Layer 2 of a small transformer language model trained on English Wikipedia (12 layers, counted from 0, width 64).
Take only the direct path to the model's output, skipping the later layers: a vector added to the residual stream pushes a token's score in proportion to its dot product with that token's output vector.

Output vectors of the tokens that the questions are about. A number n stands for (n - 128) times 0.04.
" /": 125, 145, 120, 142, 123, 150, 146, 119, 131, 129, 129, 144, 127, 113, 123, 135, 108, 129, 146, 135, 138, 121, 115, 131, 129, 128, 114, 138, 120, 132, 128, 137, 100, 114, 141, 159, 134, 114, 112, 124, 125, 152, 141, 129, 119, 104, 121, 128, 114, 146, 101, 129, 135, 129, 125, 106, 141, 128, 128, 128, 138, 144, 109, 122
"→": 140, 154, 127, 118, 124, 143, 139, 117, 145, 137, 136, 136, 121, 140, 119, 148, 99, 114, 157, 145, 159, 121, 134, 150, 123, 144, 133, 143, 130, 128, 102, 100, 112, 96, 117, 150, 112, 116, 116, 120, 143, 143, 133, 137, 144, 72, 125, 135, 110, 156, 87, 140, 129, 152, 138, 108, 131, 136, 108, 138, 125, 132, 106, 103
"ꦴ": 170, 153, 128, 151, 133, 126, 176, 70, 172, 154, 198, 79, 79, 170, 158, 192, 58, 136, 127, 133, 181, 114, 133, 243, 145, 187, 77, 58, 67, 163, 108, 43, 130, 115, 96, 217, 75, 38, 159, 91, 148, 213, 150, 93, 179, 43, 153, 140, 70, 151, 107, 140, 117, 166, 125, 91, 148, 122, 113, 136, 117, 110, 57, 99
"See": 112, 148, 106, 122, 121, 135, 128, 127, 142, 146, 135, 108, 147, 156, 145, 145, 98, 132, 142, 155, 125, 124, 108, 154, 145, 148, 117, 119, 102, 144, 111, 129, 119, 132, 129, 131, 122, 124, 122, 112, 139, 125, 116, 122, 153, 114, 110, 126, 99, 129, 121, 128, 107, 148, 128, 145, 146, 118, 113, 130, 156, 124, 103, 130
"ities": 146, 162, 115, 150, 123, 158, 138, 143, 136, 139, 165, 111, 116, 126, 120, 136, 108, 125, 118, 117, 126, 138, 120, 178, 131, 141, 120, 95, 107, 116, 109, 97, 139, 118, 119, 147, 144, 137, 120, 120, 142, 121, 139, 98, 129, 125, 127, 124, 146, 122, 131, 142, 111, 136, 113, 120, 129, 131, 125, 139, 105, 139, 115, 106
"our": 135, 132, 154, 120, 132, 128, 121, 105, 130, 130, 134, 106, 133, 142, 130, 151, 101, 128, 125, 147, 117, 98, 145, 175, 124, 145, 122, 101, 139, 146, 128, 98, 133, 110, 132, 132, 144, 128, 158, 130, 123, 133, 142, 131, 113, 80, 118, 125, 137, 152, 104, 119, 132, 123, 143, 117, 121, 143, 137, 117, 117, 140, 104, 131
"ction": 153, 137, 110, 139, 122, 140, 111, 117, 134, 149, 125, 114, 102, 137, 139, 167, 95, 144, 133, 134, 110, 134, 125, 167, 119, 140, 137, 81, 118, 130, 98, 123, 128, 131, 138, 129, 104, 113, 124, 120, 120, 138, 132, 98, 153, 165, 130, 144, 94, 133, 139, 141, 147, 116, 112, 124, 153, 131, 108, 135, 150, 141, 118, 98
"ized": 122, 152, 124, 137, 120, 119, 129, 119, 133, 138, 155, 98, 110, 130, 152, 146, 91, 162, 128, 111, 135, 151, 132, 181, 133, 114, 122, 113, 123, 128, 114, 135, 122, 114, 115, 133, 104, 143, 123, 125, 144, 130, 144, 119, 145, 111, 138, 135, 116, 120, 137, 131, 102, 136, 125, 99, 135, 145, 132, 142, 108, 117, 113, 133
">": 173, 150, 129, 153, 139, 122, 174, 70, 173, 153, 196, 78, 81, 170, 163, 191, 63, 135, 131, 129, 188, 117, 138, 249, 144, 191, 79, 53, 65, 162, 102, 36, 136, 112, 93, 215, 78, 31, 157, 92, 150, 224, 147, 94, 180, 35, 150, 138, 69, 146, 106, 137, 118, 169, 132, 91, 148, 113, 111, 136, 123, 112, 56, 99
"ive": 128, 147, 134, 115, 132, 119, 152, 117, 130, 147, 147, 109, 102, 128, 142, 123, 114, 127, 103, 130, 136, 131, 136, 160, 116, 133, 101, 145, 133, 131, 107, 105, 116, 141, 118, 150, 142, 122, 111, 131, 112, 124, 153, 85, 156, 109, 101, 156, 121, 150, 126, 147, 130, 129, 140, 117, 135, 141, 149, 114, 112, 128, 115, 130
"one": 145, 139, 131, 148, 118, 135, 106, 141, 134, 126, 145, 106, 118, 120, 127, 132, 112, 137, 134, 131, 125, 133, 146, 157, 124, 156, 118, 116, 112, 125, 139, 106, 107, 114, 132, 140, 154, 130, 141, 128, 113, 147, 134, 101, 123, 118, 122, 119, 83, 142, 145, 131, 149, 117, 132, 132, 136, 119, 134, 123, 122, 110, 111, 137
"ame": 141, 139, 118, 127, 109, 155, 127, 110, 136, 142, 137, 94, 128, 126, 120, 144, 103, 119, 143, 150, 146, 110, 130, 163, 134, 148, 111, 111, 149, 131, 125, 115, 124, 125, 117, 153, 131, 109, 140, 129, 127, 122, 124, 112, 156, 115, 149, 128, 101, 123, 136, 131, 178, 123, 119, 107, 118, 119, 113, 152, 125, 118, 108, 119
"ition": 127, 144, 117, 146, 126, 123, 99, 108, 129, 152, 160, 95, 117, 148, 140, 109, 74, 115, 143, 114, 174, 123, 162, 188, 145, 114, 125, 78, 125, 116, 127, 123, 137, 105, 131, 158, 130, 102, 152, 121, 128, 135, 149, 95, 136, 106, 124, 128, 127, 129, 123, 135, 123, 123, 150, 113, 133, 134, 149, 131, 115, 156, 115, 115
"-": 127, 153, 117, 109, 130, 132, 118, 139, 124, 140, 116, 131, 104, 138, 116, 113, 115, 132, 144, 121, 120, 127, 146, 123, 129, 125, 118, 137, 139, 126, 133, 149, 116, 130, 140, 110, 121, 137, 117, 130, 131, 129, 135, 131, 141, 118, 111, 129, 134, 124, 125, 133, 124, 140, 141, 123, 117, 133, 141, 131, 137, 126, 125, 122
"om": 127, 99, 144, 137, 114, 129, 128, 134, 128, 132, 146, 116, 126, 150, 112, 126, 119, 114, 141, 131, 123, 113, 148, 171, 114, 151, 127, 107, 113, 120, 134, 138, 141, 135, 138, 134, 137, 135, 121, 126, 142, 128, 128, 115, 150, 97, 123, 113, 119, 128, 121, 127, 127, 130, 150, 114, 113, 118, 139, 131, 121, 116, 112, 146
"ri": 123, 119, 149, 144, 156, 133, 129, 126, 127, 140, 138, 130, 120, 108, 123, 119, 118, 124, 118, 143, 118, 120, 125, 156, 125, 114, 131, 144, 124, 136, 139, 125, 143, 124, 127, 131, 121, 112, 133, 128, 126, 112, 109, 126, 123, 129, 117, 115, 115, 133, 132, 126, 124, 122, 141, 148, 140, 143, 116, 149, 124, 119, 115, 125
"vi": 119, 132, 143, 117, 137, 109, 134, 129, 129, 135, 129, 131, 112, 137, 133, 155, 105, 153, 125, 145, 142, 132, 127, 143, 115, 130, 126, 105, 137, 140, 139, 138, 141, 128, 139, 132, 107, 109, 133, 119, 131, 122, 117, 125, 130, 124, 114, 106, 132, 125, 154, 122, 140, 132, 146, 112, 128, 137, 123, 127, 123, 118, 109, 107
"ification": 170, 157, 120, 149, 139, 142, 133, 130, 134, 134, 150, 89, 135, 136, 143, 135, 93, 126, 131, 140, 134, 133, 134, 183, 115, 131, 108, 79, 114, 123, 115, 124, 127, 124, 126, 147, 125, 140, 112, 123, 130, 137, 141, 97, 135, 87, 103, 118, 144, 142, 112, 152, 119, 143, 132, 96, 152, 131, 131, 139, 102, 122, 117, 107
"k": 130, 129, 126, 136, 102, 124, 131, 130, 126, 135, 132, 140, 129, 128, 130, 134, 121, 143, 132, 146, 137, 130, 128, 142, 122, 126, 145, 116, 113, 108, 96, 115, 125, 131, 129, 140, 128, 144, 119, 128, 113, 126, 135, 141, 129, 122, 147, 130, 135, 118, 127, 138, 143, 114, 127, 122, 121, 130, 129, 147, 123, 133, 113, 106
"Species": 155, 120, 104, 132, 145, 134, 89, 134, 139, 140, 144, 123, 123, 174, 128, 178, 98, 122, 171, 141, 156, 117, 107, 178, 104, 156, 117, 106, 94, 154, 151, 101, 131, 93, 102, 107, 120, 124, 133, 111, 163, 144, 135, 116, 132, 87, 137, 136, 110, 126, 112, 132, 76, 130, 134, 138, 135, 117, 142, 132, 144, 134, 97, 128
" married": 131, 141, 126, 123, 137, 132, 131, 127, 130, 127, 146, 118, 114, 146, 128, 145, 128, 156, 144, 135, 145, 123, 127, 161, 122, 126, 98, 138, 116, 130, 119, 108, 119, 111, 125, 117, 96, 86, 153, 113, 133, 145, 150, 120, 149, 121, 139, 161, 121, 114, 120, 124, 114, 142, 138, 120, 135, 132, 120, 122, 137, 110, 115, 115
"±": 148, 143, 112, 137, 93, 152, 143, 105, 148, 146, 146, 126, 102, 137, 124, 139, 114, 132, 131, 123, 146, 130, 147, 150, 119, 123, 119, 110, 112, 126, 147, 118, 131, 130, 139, 137, 149, 94, 145, 122, 136, 145, 127, 134, 147, 93, 108, 118, 104, 125, 137, 140, 96, 142, 123, 105, 147, 118, 131, 129, 132, 139, 104, 120
"ꦂ": 169, 150, 130, 152, 133, 127, 176, 69, 172, 155, 196, 82, 79, 171, 159, 190, 59, 137, 127, 130, 184, 117, 136, 239, 142, 186, 78, 59, 69, 161, 107, 45, 131, 115, 99, 213, 77, 34, 158, 91, 152, 215, 148, 94, 181, 44, 152, 140, 68, 148, 107, 140, 115, 165, 127, 91, 147, 120, 112, 136, 117, 111, 56, 98
"gh": 131, 118, 145, 145, 156, 137, 146, 129, 128, 124, 135, 139, 96, 144, 131, 137, 90, 145, 124, 128, 141, 134, 114, 151, 127, 131, 106, 129, 118, 106, 128, 117, 120, 125, 117, 144, 110, 92, 123, 117, 137, 145, 129, 110, 157, 125, 143, 124, 121, 115, 146, 134, 123, 132, 140, 127, 119, 126, 121, 141, 171, 123, 96, 111
"ning": 146, 129, 129, 180, 111, 114, 125, 120, 133, 120, 155, 116, 103, 149, 120, 117, 103, 134, 142, 117, 139, 126, 123, 167, 139, 118, 117, 103, 132, 127, 131, 130, 99, 143, 117, 130, 96, 116, 152, 123, 119, 139, 146, 133, 141, 116, 160, 123, 101, 130, 135, 139, 142, 125, 123, 120, 122, 146, 98, 143, 139, 137, 113, 108
"ian": 135, 155, 122, 124, 119, 119, 140, 116, 126, 136, 153, 113, 130, 126, 134, 116, 83, 120, 144, 130, 150, 138, 115, 153, 136, 148, 130, 123, 107, 128, 142, 132, 124, 107, 123, 142, 134, 126, 137, 127, 137, 122, 146, 114, 104, 119, 102, 151, 118, 119, 130, 121, 117, 140, 153, 111, 142, 149, 131, 135, 122, 107, 107, 130
"il": 116, 109, 155, 137, 141, 143, 132, 126, 122, 147, 119, 127, 124, 111, 130, 128, 122, 118, 107, 125, 147, 152, 140, 168, 115, 124, 129, 118, 122, 126, 127, 104, 122, 117, 109, 126, 126, 133, 132, 122, 126, 120, 124, 108, 134, 129, 104, 143, 130, 129, 116, 126, 121, 134, 139, 131, 134, 144, 134, 141, 129, 137, 114, 144
"e": 146, 115, 137, 137, 107, 139, 127, 146, 127, 135, 141, 155, 124, 131, 133, 111, 111, 147, 123, 125, 122, 137, 138, 151, 113, 139, 127, 145, 131, 151, 131, 126, 140, 125, 121, 111, 138, 131, 123, 130, 120, 129, 102, 125, 137, 118, 125, 111, 135, 114, 119, 105, 126, 111, 101, 134, 116, 127, 131, 138, 127, 142, 117, 138
"con": 133, 139, 132, 126, 110, 103, 121, 127, 131, 139, 125, 119, 114, 135, 136, 145, 110, 137, 115, 128, 98, 124, 144, 167, 132, 134, 112, 107, 137, 128, 132, 113, 140, 133, 131, 161, 113, 121, 130, 122, 118, 128, 125, 141, 127, 106, 125, 119, 125, 145, 146, 119, 126, 135, 136, 112, 142, 154, 132, 134, 142, 111, 109, 129
" office": 132, 130, 141, 123, 116, 102, 127, 114, 136, 137, 138, 125, 95, 121, 133, 138, 116, 108, 142, 130, 140, 132, 116, 162, 137, 140, 91, 124, 127, 132, 119, 124, 127, 131, 124, 139, 125, 78, 131, 122, 143, 133, 156, 122, 140, 128, 149, 138, 147, 120, 131, 136, 95, 131, 127, 107, 140, 129, 151, 140, 132, 116, 125, 128

Each question shows what one neuron of this layer's MLP adds at an activation of 1. A number n stands for (n - 128) times 0.0031.

n35: 125, 124, 145, 112, 90, 105, 107, 157, 109, 126, 162, 135, 163, 144, 136, 142, 60, 126, 143, 137, 128, 144, 124, 134, 170, 169, 163, 123, 105, 152, 149, 160, 88, 118, 94, 103, 143, 116, 115, 126, 107, 160, 132, 74, 107, 124, 127, 152, 131, 114, 140, 149, 118, 189, 161, 102, 160, 79, 102, 133, 133, 132, 98, 119
Pushed down most: "ri"

n50: 127, 118, 100, 132, 127, 156, 130, 147, 133, 130, 140, 124, 140, 112, 129, 115, 99, 135, 137, 126, 139, 116, 137, 124, 134, 117, 149, 132, 138, 109, 114, 118, 147, 134, 107, 112, 111, 113, 133, 118, 126, 146, 126, 128, 162, 138, 116, 136, 122, 141, 117, 134, 122, 127, 102, 175, 119, 164, 137, 128, 102, 139, 93, 133
Pushed down most: " office"

n11: 72, 164, 93, 141, 148, 109, 134, 117, 168, 149, 100, 146, 115, 149, 123, 97, 101, 178, 152, 91, 176, 118, 193, 124, 130, 101, 134, 156, 150, 134, 134, 152, 134, 119, 136, 133, 109, 142, 154, 100, 131, 166, 155, 122, 162, 136, 105, 130, 143, 82, 120, 128, 93, 110, 117, 104, 96, 139, 138, 125, 80, 132, 81, 129
Which of these tokens does it push up most? "ition"

n109: 21, 73, 155, 198, 121, 142, 118, 162, 191, 216, 96, 135, 184, 91, 101, 129, 119, 137, 72, 147, 120, 155, 168, 82, 64, 86, 151, 132, 145, 155, 90, 110, 108, 114, 90, 107, 150, 202, 96, 112, 147, 142, 143, 133, 137, 134, 35, 127, 165, 91, 100, 120, 172, 93, 166, 185, 137, 162, 136, 108, 150, 109, 80, 107
Which of these tokens does it push up most? "il"

n8: 97, 123, 182, 128, 111, 146, 126, 116, 128, 213, 109, 115, 92, 211, 122, 135, 102, 139, 159, 97, 138, 104, 141, 141, 96, 160, 107, 155, 122, 205, 137, 132, 69, 121, 135, 162, 125, 121, 130, 78, 151, 183, 50, 73, 54, 125, 121, 175, 80, 133, 102, 130, 92, 139, 132, 65, 183, 113, 113, 139, 120, 116, 136, 157
Pushed down most: "k"

n130: 107, 115, 119, 104, 139, 99, 155, 107, 160, 104, 103, 141, 146, 186, 110, 164, 70, 129, 151, 131, 126, 125, 133, 95, 124, 100, 217, 112, 184, 63, 193, 156, 164, 115, 130, 135, 110, 94, 134, 146, 128, 157, 116, 104, 181, 76, 145, 104, 157, 88, 151, 159, 141, 99, 78, 168, 102, 93, 150, 133, 70, 107, 112, 126
Which of these tokens does it push up most? "vi"

n116: 208, 168, 144, 101, 134, 194, 121, 116, 146, 139, 122, 157, 152, 203, 132, 162, 111, 112, 132, 164, 129, 101, 166, 127, 69, 118, 88, 213, 115, 162, 159, 100, 174, 110, 118, 160, 134, 179, 82, 113, 128, 173, 51, 142, 164, 135, 143, 106, 135, 142, 145, 24, 106, 44, 73, 139, 128, 53, 137, 57, 62, 134, 141, 95
Pushed down most: "ning"

n66: 161, 184, 121, 107, 134, 134, 84, 134, 134, 122, 156, 77, 148, 144, 122, 144, 119, 94, 141, 128, 107, 99, 114, 158, 152, 164, 106, 115, 100, 67, 142, 138, 168, 145, 127, 108, 140, 102, 117, 123, 86, 121, 125, 119, 111, 138, 86, 113, 159, 131, 159, 108, 151, 140, 115, 83, 172, 80, 202, 190, 144, 146, 112, 88
Which of these tokens does it push up most? "ification"

n207: 142, 221, 88, 143, 116, 200, 94, 93, 138, 131, 114, 100, 106, 169, 130, 150, 82, 156, 99, 198, 128, 122, 129, 120, 105, 46, 47, 187, 83, 149, 109, 107, 138, 125, 210, 172, 116, 198, 154, 172, 95, 178, 65, 137, 117, 153, 69, 126, 114, 181, 140, 68, 136, 97, 174, 112, 133, 120, 127, 153, 88, 128, 150, 67
Pushed down most: " office"

n251: 106, 93, 109, 152, 165, 195, 95, 126, 153, 136, 140, 132, 139, 112, 137, 93, 127, 100, 86, 134, 165, 136, 165, 137, 91, 139, 169, 193, 136, 167, 172, 125, 120, 154, 133, 156, 118, 147, 132, 111, 98, 90, 114, 96, 163, 128, 96, 134, 140, 134, 107, 129, 86, 112, 156, 131, 92, 126, 122, 146, 105, 179, 99, 104
Which of these tokens does it push up most? "il"

n24: 72, 158, 93, 127, 128, 122, 117, 165, 157, 145, 121, 127, 135, 121, 111, 129, 130, 139, 123, 144, 159, 109, 105, 135, 158, 144, 112, 180, 138, 137, 122, 106, 154, 145, 166, 139, 145, 151, 111, 68, 139, 122, 105, 141, 162, 126, 107, 99, 130, 116, 102, 120, 107, 122, 133, 126, 115, 126, 135, 142, 106, 155, 115, 124
Which of these tokens does it push up most? "See"

n75: 103, 134, 129, 122, 131, 145, 120, 121, 149, 149, 134, 106, 141, 125, 147, 107, 98, 140, 125, 124, 104, 141, 126, 141, 152, 110, 111, 166, 135, 139, 128, 150, 149, 121, 104, 94, 85, 131, 120, 93, 118, 148, 111, 121, 121, 168, 139, 153, 102, 123, 100, 171, 111, 122, 161, 144, 145, 106, 147, 125, 105, 124, 128, 137
Which two tokens does it push up most, strongest first? "ized", "See"

n46: 74, 123, 142, 108, 80, 130, 113, 111, 112, 114, 177, 134, 143, 171, 120, 146, 99, 132, 145, 174, 150, 123, 54, 167, 171, 107, 128, 163, 111, 151, 164, 156, 105, 90, 112, 143, 133, 169, 103, 118, 126, 146, 130, 175, 130, 96, 144, 104, 78, 135, 148, 136, 102, 131, 153, 146, 118, 95, 141, 96, 163, 155, 62, 159
Which two tokens does it push up most, strongest first? "Species", "See"

n61: 103, 111, 132, 119, 116, 142, 146, 151, 156, 125, 129, 141, 110, 125, 118, 106, 114, 160, 140, 91, 154, 122, 110, 141, 171, 112, 167, 183, 107, 100, 129, 95, 152, 136, 168, 118, 145, 124, 106, 129, 162, 105, 120, 142, 158, 80, 133, 139, 150, 107, 156, 153, 91, 120, 97, 163, 96, 141, 112, 131, 110, 99, 123, 104
Pushed down most: "ction"

n201: 92, 165, 100, 117, 129, 107, 135, 127, 147, 122, 112, 102, 136, 142, 123, 117, 97, 145, 120, 106, 110, 134, 137, 153, 124, 115, 103, 148, 150, 113, 123, 158, 134, 133, 152, 171, 112, 118, 117, 105, 150, 151, 155, 126, 165, 131, 111, 107, 125, 120, 138, 100, 122, 116, 114, 108, 120, 164, 136, 156, 112, 158, 109, 147
Pushed down most: "Species"

n243: 130, 128, 128, 126, 128, 128, 126, 130, 127, 125, 128, 128, 128, 129, 127, 129, 125, 126, 127, 129, 126, 127, 125, 129, 128, 124, 128, 130, 128, 130, 128, 126, 128, 130, 127, 127, 131, 129, 126, 128, 129, 128, 127, 126, 126, 125, 127, 128, 127, 127, 127, 127, 127, 129, 131, 126, 127, 129, 128, 128, 129, 129, 128, 127
Which two tokens does it push up most, strongest first? "Species", "our"

n62: 121, 161, 79, 163, 122, 102, 141, 122, 178, 123, 113, 121, 148, 103, 99, 127, 90, 100, 144, 101, 122, 101, 120, 73, 177, 158, 212, 138, 123, 33, 148, 92, 174, 142, 109, 133, 89, 157, 123, 106, 125, 146, 92, 92, 185, 147, 83, 77, 171, 96, 150, 203, 166, 175, 114, 127, 119, 98, 181, 147, 139, 130, 125, 127
Which of these tokens does it push up most? "ities"

n86: 129, 127, 128, 127, 129, 128, 125, 130, 128, 125, 126, 128, 128, 131, 126, 131, 127, 129, 129, 131, 126, 127, 127, 128, 128, 127, 127, 129, 128, 131, 127, 128, 128, 128, 126, 127, 128, 130, 126, 127, 128, 128, 129, 128, 124, 125, 127, 130, 128, 126, 128, 129, 127, 129, 130, 127, 127, 130, 127, 129, 126, 129, 129, 129
Which two tokens does it push up most, strongest first? "Species", "our"

n253: 116, 124, 83, 119, 96, 140, 145, 176, 109, 106, 163, 123, 143, 124, 166, 140, 98, 150, 88, 117, 123, 147, 143, 156, 125, 54, 124, 169, 126, 151, 128, 170, 89, 122, 90, 95, 144, 150, 105, 169, 146, 161, 171, 63, 127, 122, 158, 145, 136, 141, 97, 109, 95, 138, 107, 173, 117, 160, 136, 111, 103, 147, 84, 141
Which two tokens does it push up most, strongest first? "ized", "ive"

n6: 110, 105, 121, 92, 98, 129, 111, 127, 119, 97, 136, 112, 137, 160, 119, 100, 141, 173, 117, 108, 151, 142, 99, 127, 146, 125, 130, 137, 131, 137, 144, 78, 128, 155, 119, 123, 170, 132, 196, 131, 145, 124, 116, 134, 160, 133, 166, 99, 136, 105, 108, 142, 131, 116, 131, 105, 169, 119, 116, 167, 99, 101, 145, 125
Pushed down most: " /"

n171: 119, 95, 160, 100, 93, 141, 155, 129, 109, 133, 129, 124, 143, 131, 121, 132, 155, 106, 202, 98, 142, 146, 107, 112, 132, 102, 90, 127, 139, 81, 174, 129, 158, 142, 162, 158, 96, 106, 135, 82, 141, 124, 156, 158, 121, 109, 137, 151, 142, 108, 130, 116, 89, 89, 112, 130, 110, 121, 124, 130, 134, 135, 101, 167
Pushed down most: "ction"

n165: 103, 137, 128, 110, 87, 108, 114, 142, 119, 97, 114, 148, 133, 135, 129, 90, 133, 167, 95, 116, 117, 141, 99, 151, 152, 117, 128, 177, 131, 91, 107, 93, 149, 121, 140, 134, 176, 173, 188, 117, 136, 138, 143, 158, 167, 141, 136, 102, 137, 116, 121, 128, 140, 84, 161, 124, 144, 115, 122, 146, 91, 91, 112, 138
Which of these tokens does it push up most? "k"

n59: 145, 119, 124, 149, 78, 142, 141, 103, 117, 122, 163, 96, 138, 115, 127, 90, 160, 98, 111, 122, 95, 93, 88, 140, 112, 111, 156, 166, 178, 116, 120, 145, 150, 167, 113, 116, 104, 160, 133, 92, 142, 161, 154, 154, 99, 135, 102, 174, 101, 145, 106, 125, 170, 100, 156, 150, 138, 163, 68, 102, 162, 96, 128, 136
Which of these tokens does it push up most? "ning"

n173: 112, 126, 128, 115, 101, 179, 116, 123, 136, 120, 138, 168, 178, 141, 141, 111, 141, 114, 115, 128, 125, 154, 114, 148, 87, 98, 173, 124, 130, 110, 112, 147, 123, 137, 105, 137, 116, 107, 128, 135, 113, 138, 110, 117, 159, 120, 136, 141, 145, 128, 140, 131, 106, 133, 147, 144, 136, 148, 96, 104, 104, 136, 111, 132
Which of these tokens does it push up most? "il"

n191: 109, 134, 171, 154, 132, 158, 152, 116, 170, 111, 156, 150, 154, 139, 102, 123, 148, 116, 82, 120, 100, 104, 85, 117, 152, 51, 141, 162, 97, 99, 160, 156, 64, 132, 109, 126, 73, 128, 112, 107, 156, 172, 115, 131, 148, 126, 173, 133, 147, 105, 146, 94, 116, 167, 168, 110, 139, 137, 97, 115, 134, 103, 102, 178
Which of these tokens does it push up most? "gh"

n51: 173, 94, 137, 103, 172, 112, 135, 153, 116, 177, 129, 104, 90, 183, 178, 118, 83, 157, 102, 162, 102, 135, 123, 120, 75, 128, 57, 105, 133, 129, 118, 75, 153, 128, 106, 150, 93, 128, 159, 110, 103, 117, 92, 129, 155, 166, 125, 162, 148, 146, 122, 122, 130, 145, 85, 128, 141, 182, 146, 114, 97, 160, 135, 129
Pushed down most: " /"

n29: 126, 125, 124, 128, 130, 129, 128, 128, 131, 128, 126, 128, 126, 128, 129, 128, 130, 128, 130, 127, 128, 129, 132, 128, 126, 132, 125, 126, 128, 129, 129, 131, 129, 126, 129, 125, 127, 126, 128, 125, 127, 128, 127, 128, 127, 125, 129, 129, 126, 124, 132, 132, 129, 124, 127, 121, 130, 127, 123, 129, 121, 127, 130, 128
Pushed down most: "See"

n176: 154, 126, 122, 120, 147, 166, 95, 111, 186, 80, 124, 103, 76, 63, 155, 160, 110, 168, 142, 148, 120, 174, 145, 161, 105, 110, 96, 163, 142, 162, 100, 107, 153, 121, 164, 132, 99, 131, 107, 154, 134, 160, 151, 12, 112, 160, 118, 186, 108, 200, 76, 161, 107, 94, 138, 105, 140, 108, 146, 122, 135, 172, 121, 83
Pushed down most: "om"

n39: 144, 126, 114, 148, 104, 114, 129, 126, 150, 140, 150, 142, 106, 105, 110, 124, 149, 149, 112, 146, 157, 164, 106, 195, 121, 164, 152, 121, 124, 132, 112, 87, 128, 122, 141, 95, 137, 141, 125, 103, 76, 161, 122, 89, 94, 125, 120, 67, 93, 137, 143, 169, 147, 135, 121, 129, 123, 102, 104, 151, 157, 151, 128, 156
Which of these tokens does it push up most? ">"

n22: 147, 132, 163, 161, 137, 167, 152, 148, 112, 195, 118, 92, 131, 147, 115, 117, 114, 144, 82, 110, 89, 90, 136, 76, 130, 154, 155, 138, 174, 159, 87, 156, 139, 79, 102, 122, 134, 55, 118, 129, 161, 128, 57, 127, 95, 75, 98, 174, 94, 154, 193, 103, 160, 117, 115, 138, 142, 156, 119, 132, 178, 121, 138, 126
Which of these tokens does it push up most? "ri"

n10: 114, 122, 114, 103, 119, 119, 133, 133, 133, 121, 130, 116, 147, 133, 146, 134, 103, 127, 113, 125, 118, 152, 125, 134, 129, 118, 126, 120, 156, 121, 131, 133, 117, 116, 158, 126, 146, 155, 129, 164, 134, 136, 150, 147, 153, 118, 146, 134, 143, 140, 148, 121, 93, 101, 117, 88, 133, 148, 114, 100, 138, 132, 92, 120
Pushed down most: "ri"

n88: 136, 102, 134, 162, 117, 100, 126, 155, 148, 109, 139, 113, 124, 147, 146, 105, 137, 151, 160, 116, 118, 120, 112, 163, 135, 145, 99, 120, 142, 104, 154, 170, 95, 138, 150, 118, 134, 114, 151, 108, 116, 143, 143, 131, 126, 85, 140, 120, 144, 115, 111, 137, 105, 105, 85, 95, 115, 106, 149, 135, 146, 149, 111, 181
Which of these tokens does it push up most? "ning"

n143: 139, 127, 150, 129, 128, 144, 115, 142, 156, 118, 112, 127, 136, 129, 132, 108, 124, 138, 140, 147, 126, 135, 117, 119, 133, 139, 128, 143, 128, 93, 141, 126, 110, 113, 132, 100, 134, 113, 125, 121, 117, 128, 135, 125, 146, 124, 128, 119, 125, 134, 117, 139, 130, 133, 134, 120, 144, 109, 158, 162, 135, 106, 86, 117
Which of these tokens does it push up most? "gh"

n172: 138, 115, 127, 114, 134, 122, 136, 136, 89, 114, 102, 124, 132, 145, 130, 104, 153, 159, 140, 142, 130, 128, 173, 137, 127, 116, 188, 97, 125, 107, 107, 118, 150, 146, 111, 109, 154, 92, 136, 179, 180, 122, 107, 126, 93, 144, 166, 89, 155, 98, 126, 149, 165, 93, 102, 144, 118, 122, 99, 144, 116, 119, 115, 98
Which of these tokens does it push up most? "k"

n27: 111, 107, 117, 115, 101, 130, 127, 134, 142, 87, 114, 121, 107, 140, 161, 96, 135, 166, 94, 97, 149, 148, 100, 140, 121, 117, 138, 156, 133, 92, 115, 103, 107, 140, 142, 130, 182, 159, 148, 128, 186, 137, 118, 126, 182, 102, 142, 112, 131, 93, 140, 154, 168, 120, 142, 119, 135, 135, 127, 156, 92, 111, 102, 137
Which of these tokens does it push up most? "ized"

n104: 131, 125, 138, 141, 139, 132, 123, 123, 148, 98, 151, 111, 163, 136, 150, 121, 117, 123, 127, 127, 127, 115, 160, 124, 131, 115, 143, 160, 128, 103, 118, 130, 135, 124, 110, 128, 123, 135, 104, 111, 113, 144, 138, 123, 141, 127, 79, 137, 121, 115, 156, 126, 122, 132, 148, 143, 143, 131, 152, 108, 118, 130, 101, 136
Which of these tokens does it push up most? "ive"

n187: 97, 79, 136, 143, 92, 136, 134, 106, 161, 129, 131, 113, 143, 132, 144, 92, 141, 158, 110, 191, 98, 135, 81, 121, 141, 84, 145, 139, 121, 130, 146, 119, 152, 97, 123, 88, 113, 74, 161, 87, 157, 164, 128, 117, 118, 150, 109, 147, 142, 99, 164, 177, 90, 171, 168, 113, 120, 147, 127, 178, 125, 117, 102, 156
Which of these tokens does it push up most? " married"

n21: 131, 146, 131, 101, 136, 131, 110, 128, 137, 147, 91, 154, 137, 135, 155, 121, 125, 143, 150, 139, 106, 132, 153, 75, 108, 115, 148, 133, 98, 99, 142, 141, 132, 121, 152, 146, 125, 149, 125, 117, 142, 123, 144, 125, 172, 132, 120, 144, 108, 124, 125, 102, 143, 129, 143, 142, 134, 115, 121, 140, 123, 110, 87, 106
Which of these tokens does it push up most? "-"

n180: 144, 109, 115, 125, 109, 124, 138, 112, 120, 101, 147, 119, 123, 138, 129, 107, 143, 147, 111, 133, 117, 154, 144, 152, 117, 114, 116, 154, 120, 106, 139, 144, 100, 119, 109, 151, 128, 142, 102, 150, 94, 138, 152, 136, 106, 111, 114, 109, 107, 120, 155, 126, 151, 157, 133, 169, 136, 130, 142, 109, 160, 123, 84, 140
Which of these tokens does it push up most? "one"

n57: 128, 158, 117, 105, 169, 125, 150, 108, 115, 112, 111, 167, 147, 95, 149, 145, 106, 146, 117, 114, 167, 155, 95, 121, 121, 96, 102, 151, 144, 104, 153, 129, 104, 151, 117, 131, 121, 108, 92, 125, 103, 165, 135, 104, 117, 132, 118, 138, 110, 115, 123, 96, 152, 129, 117, 123, 171, 160, 141, 146, 137, 144, 90, 148
Pushed down most: "om"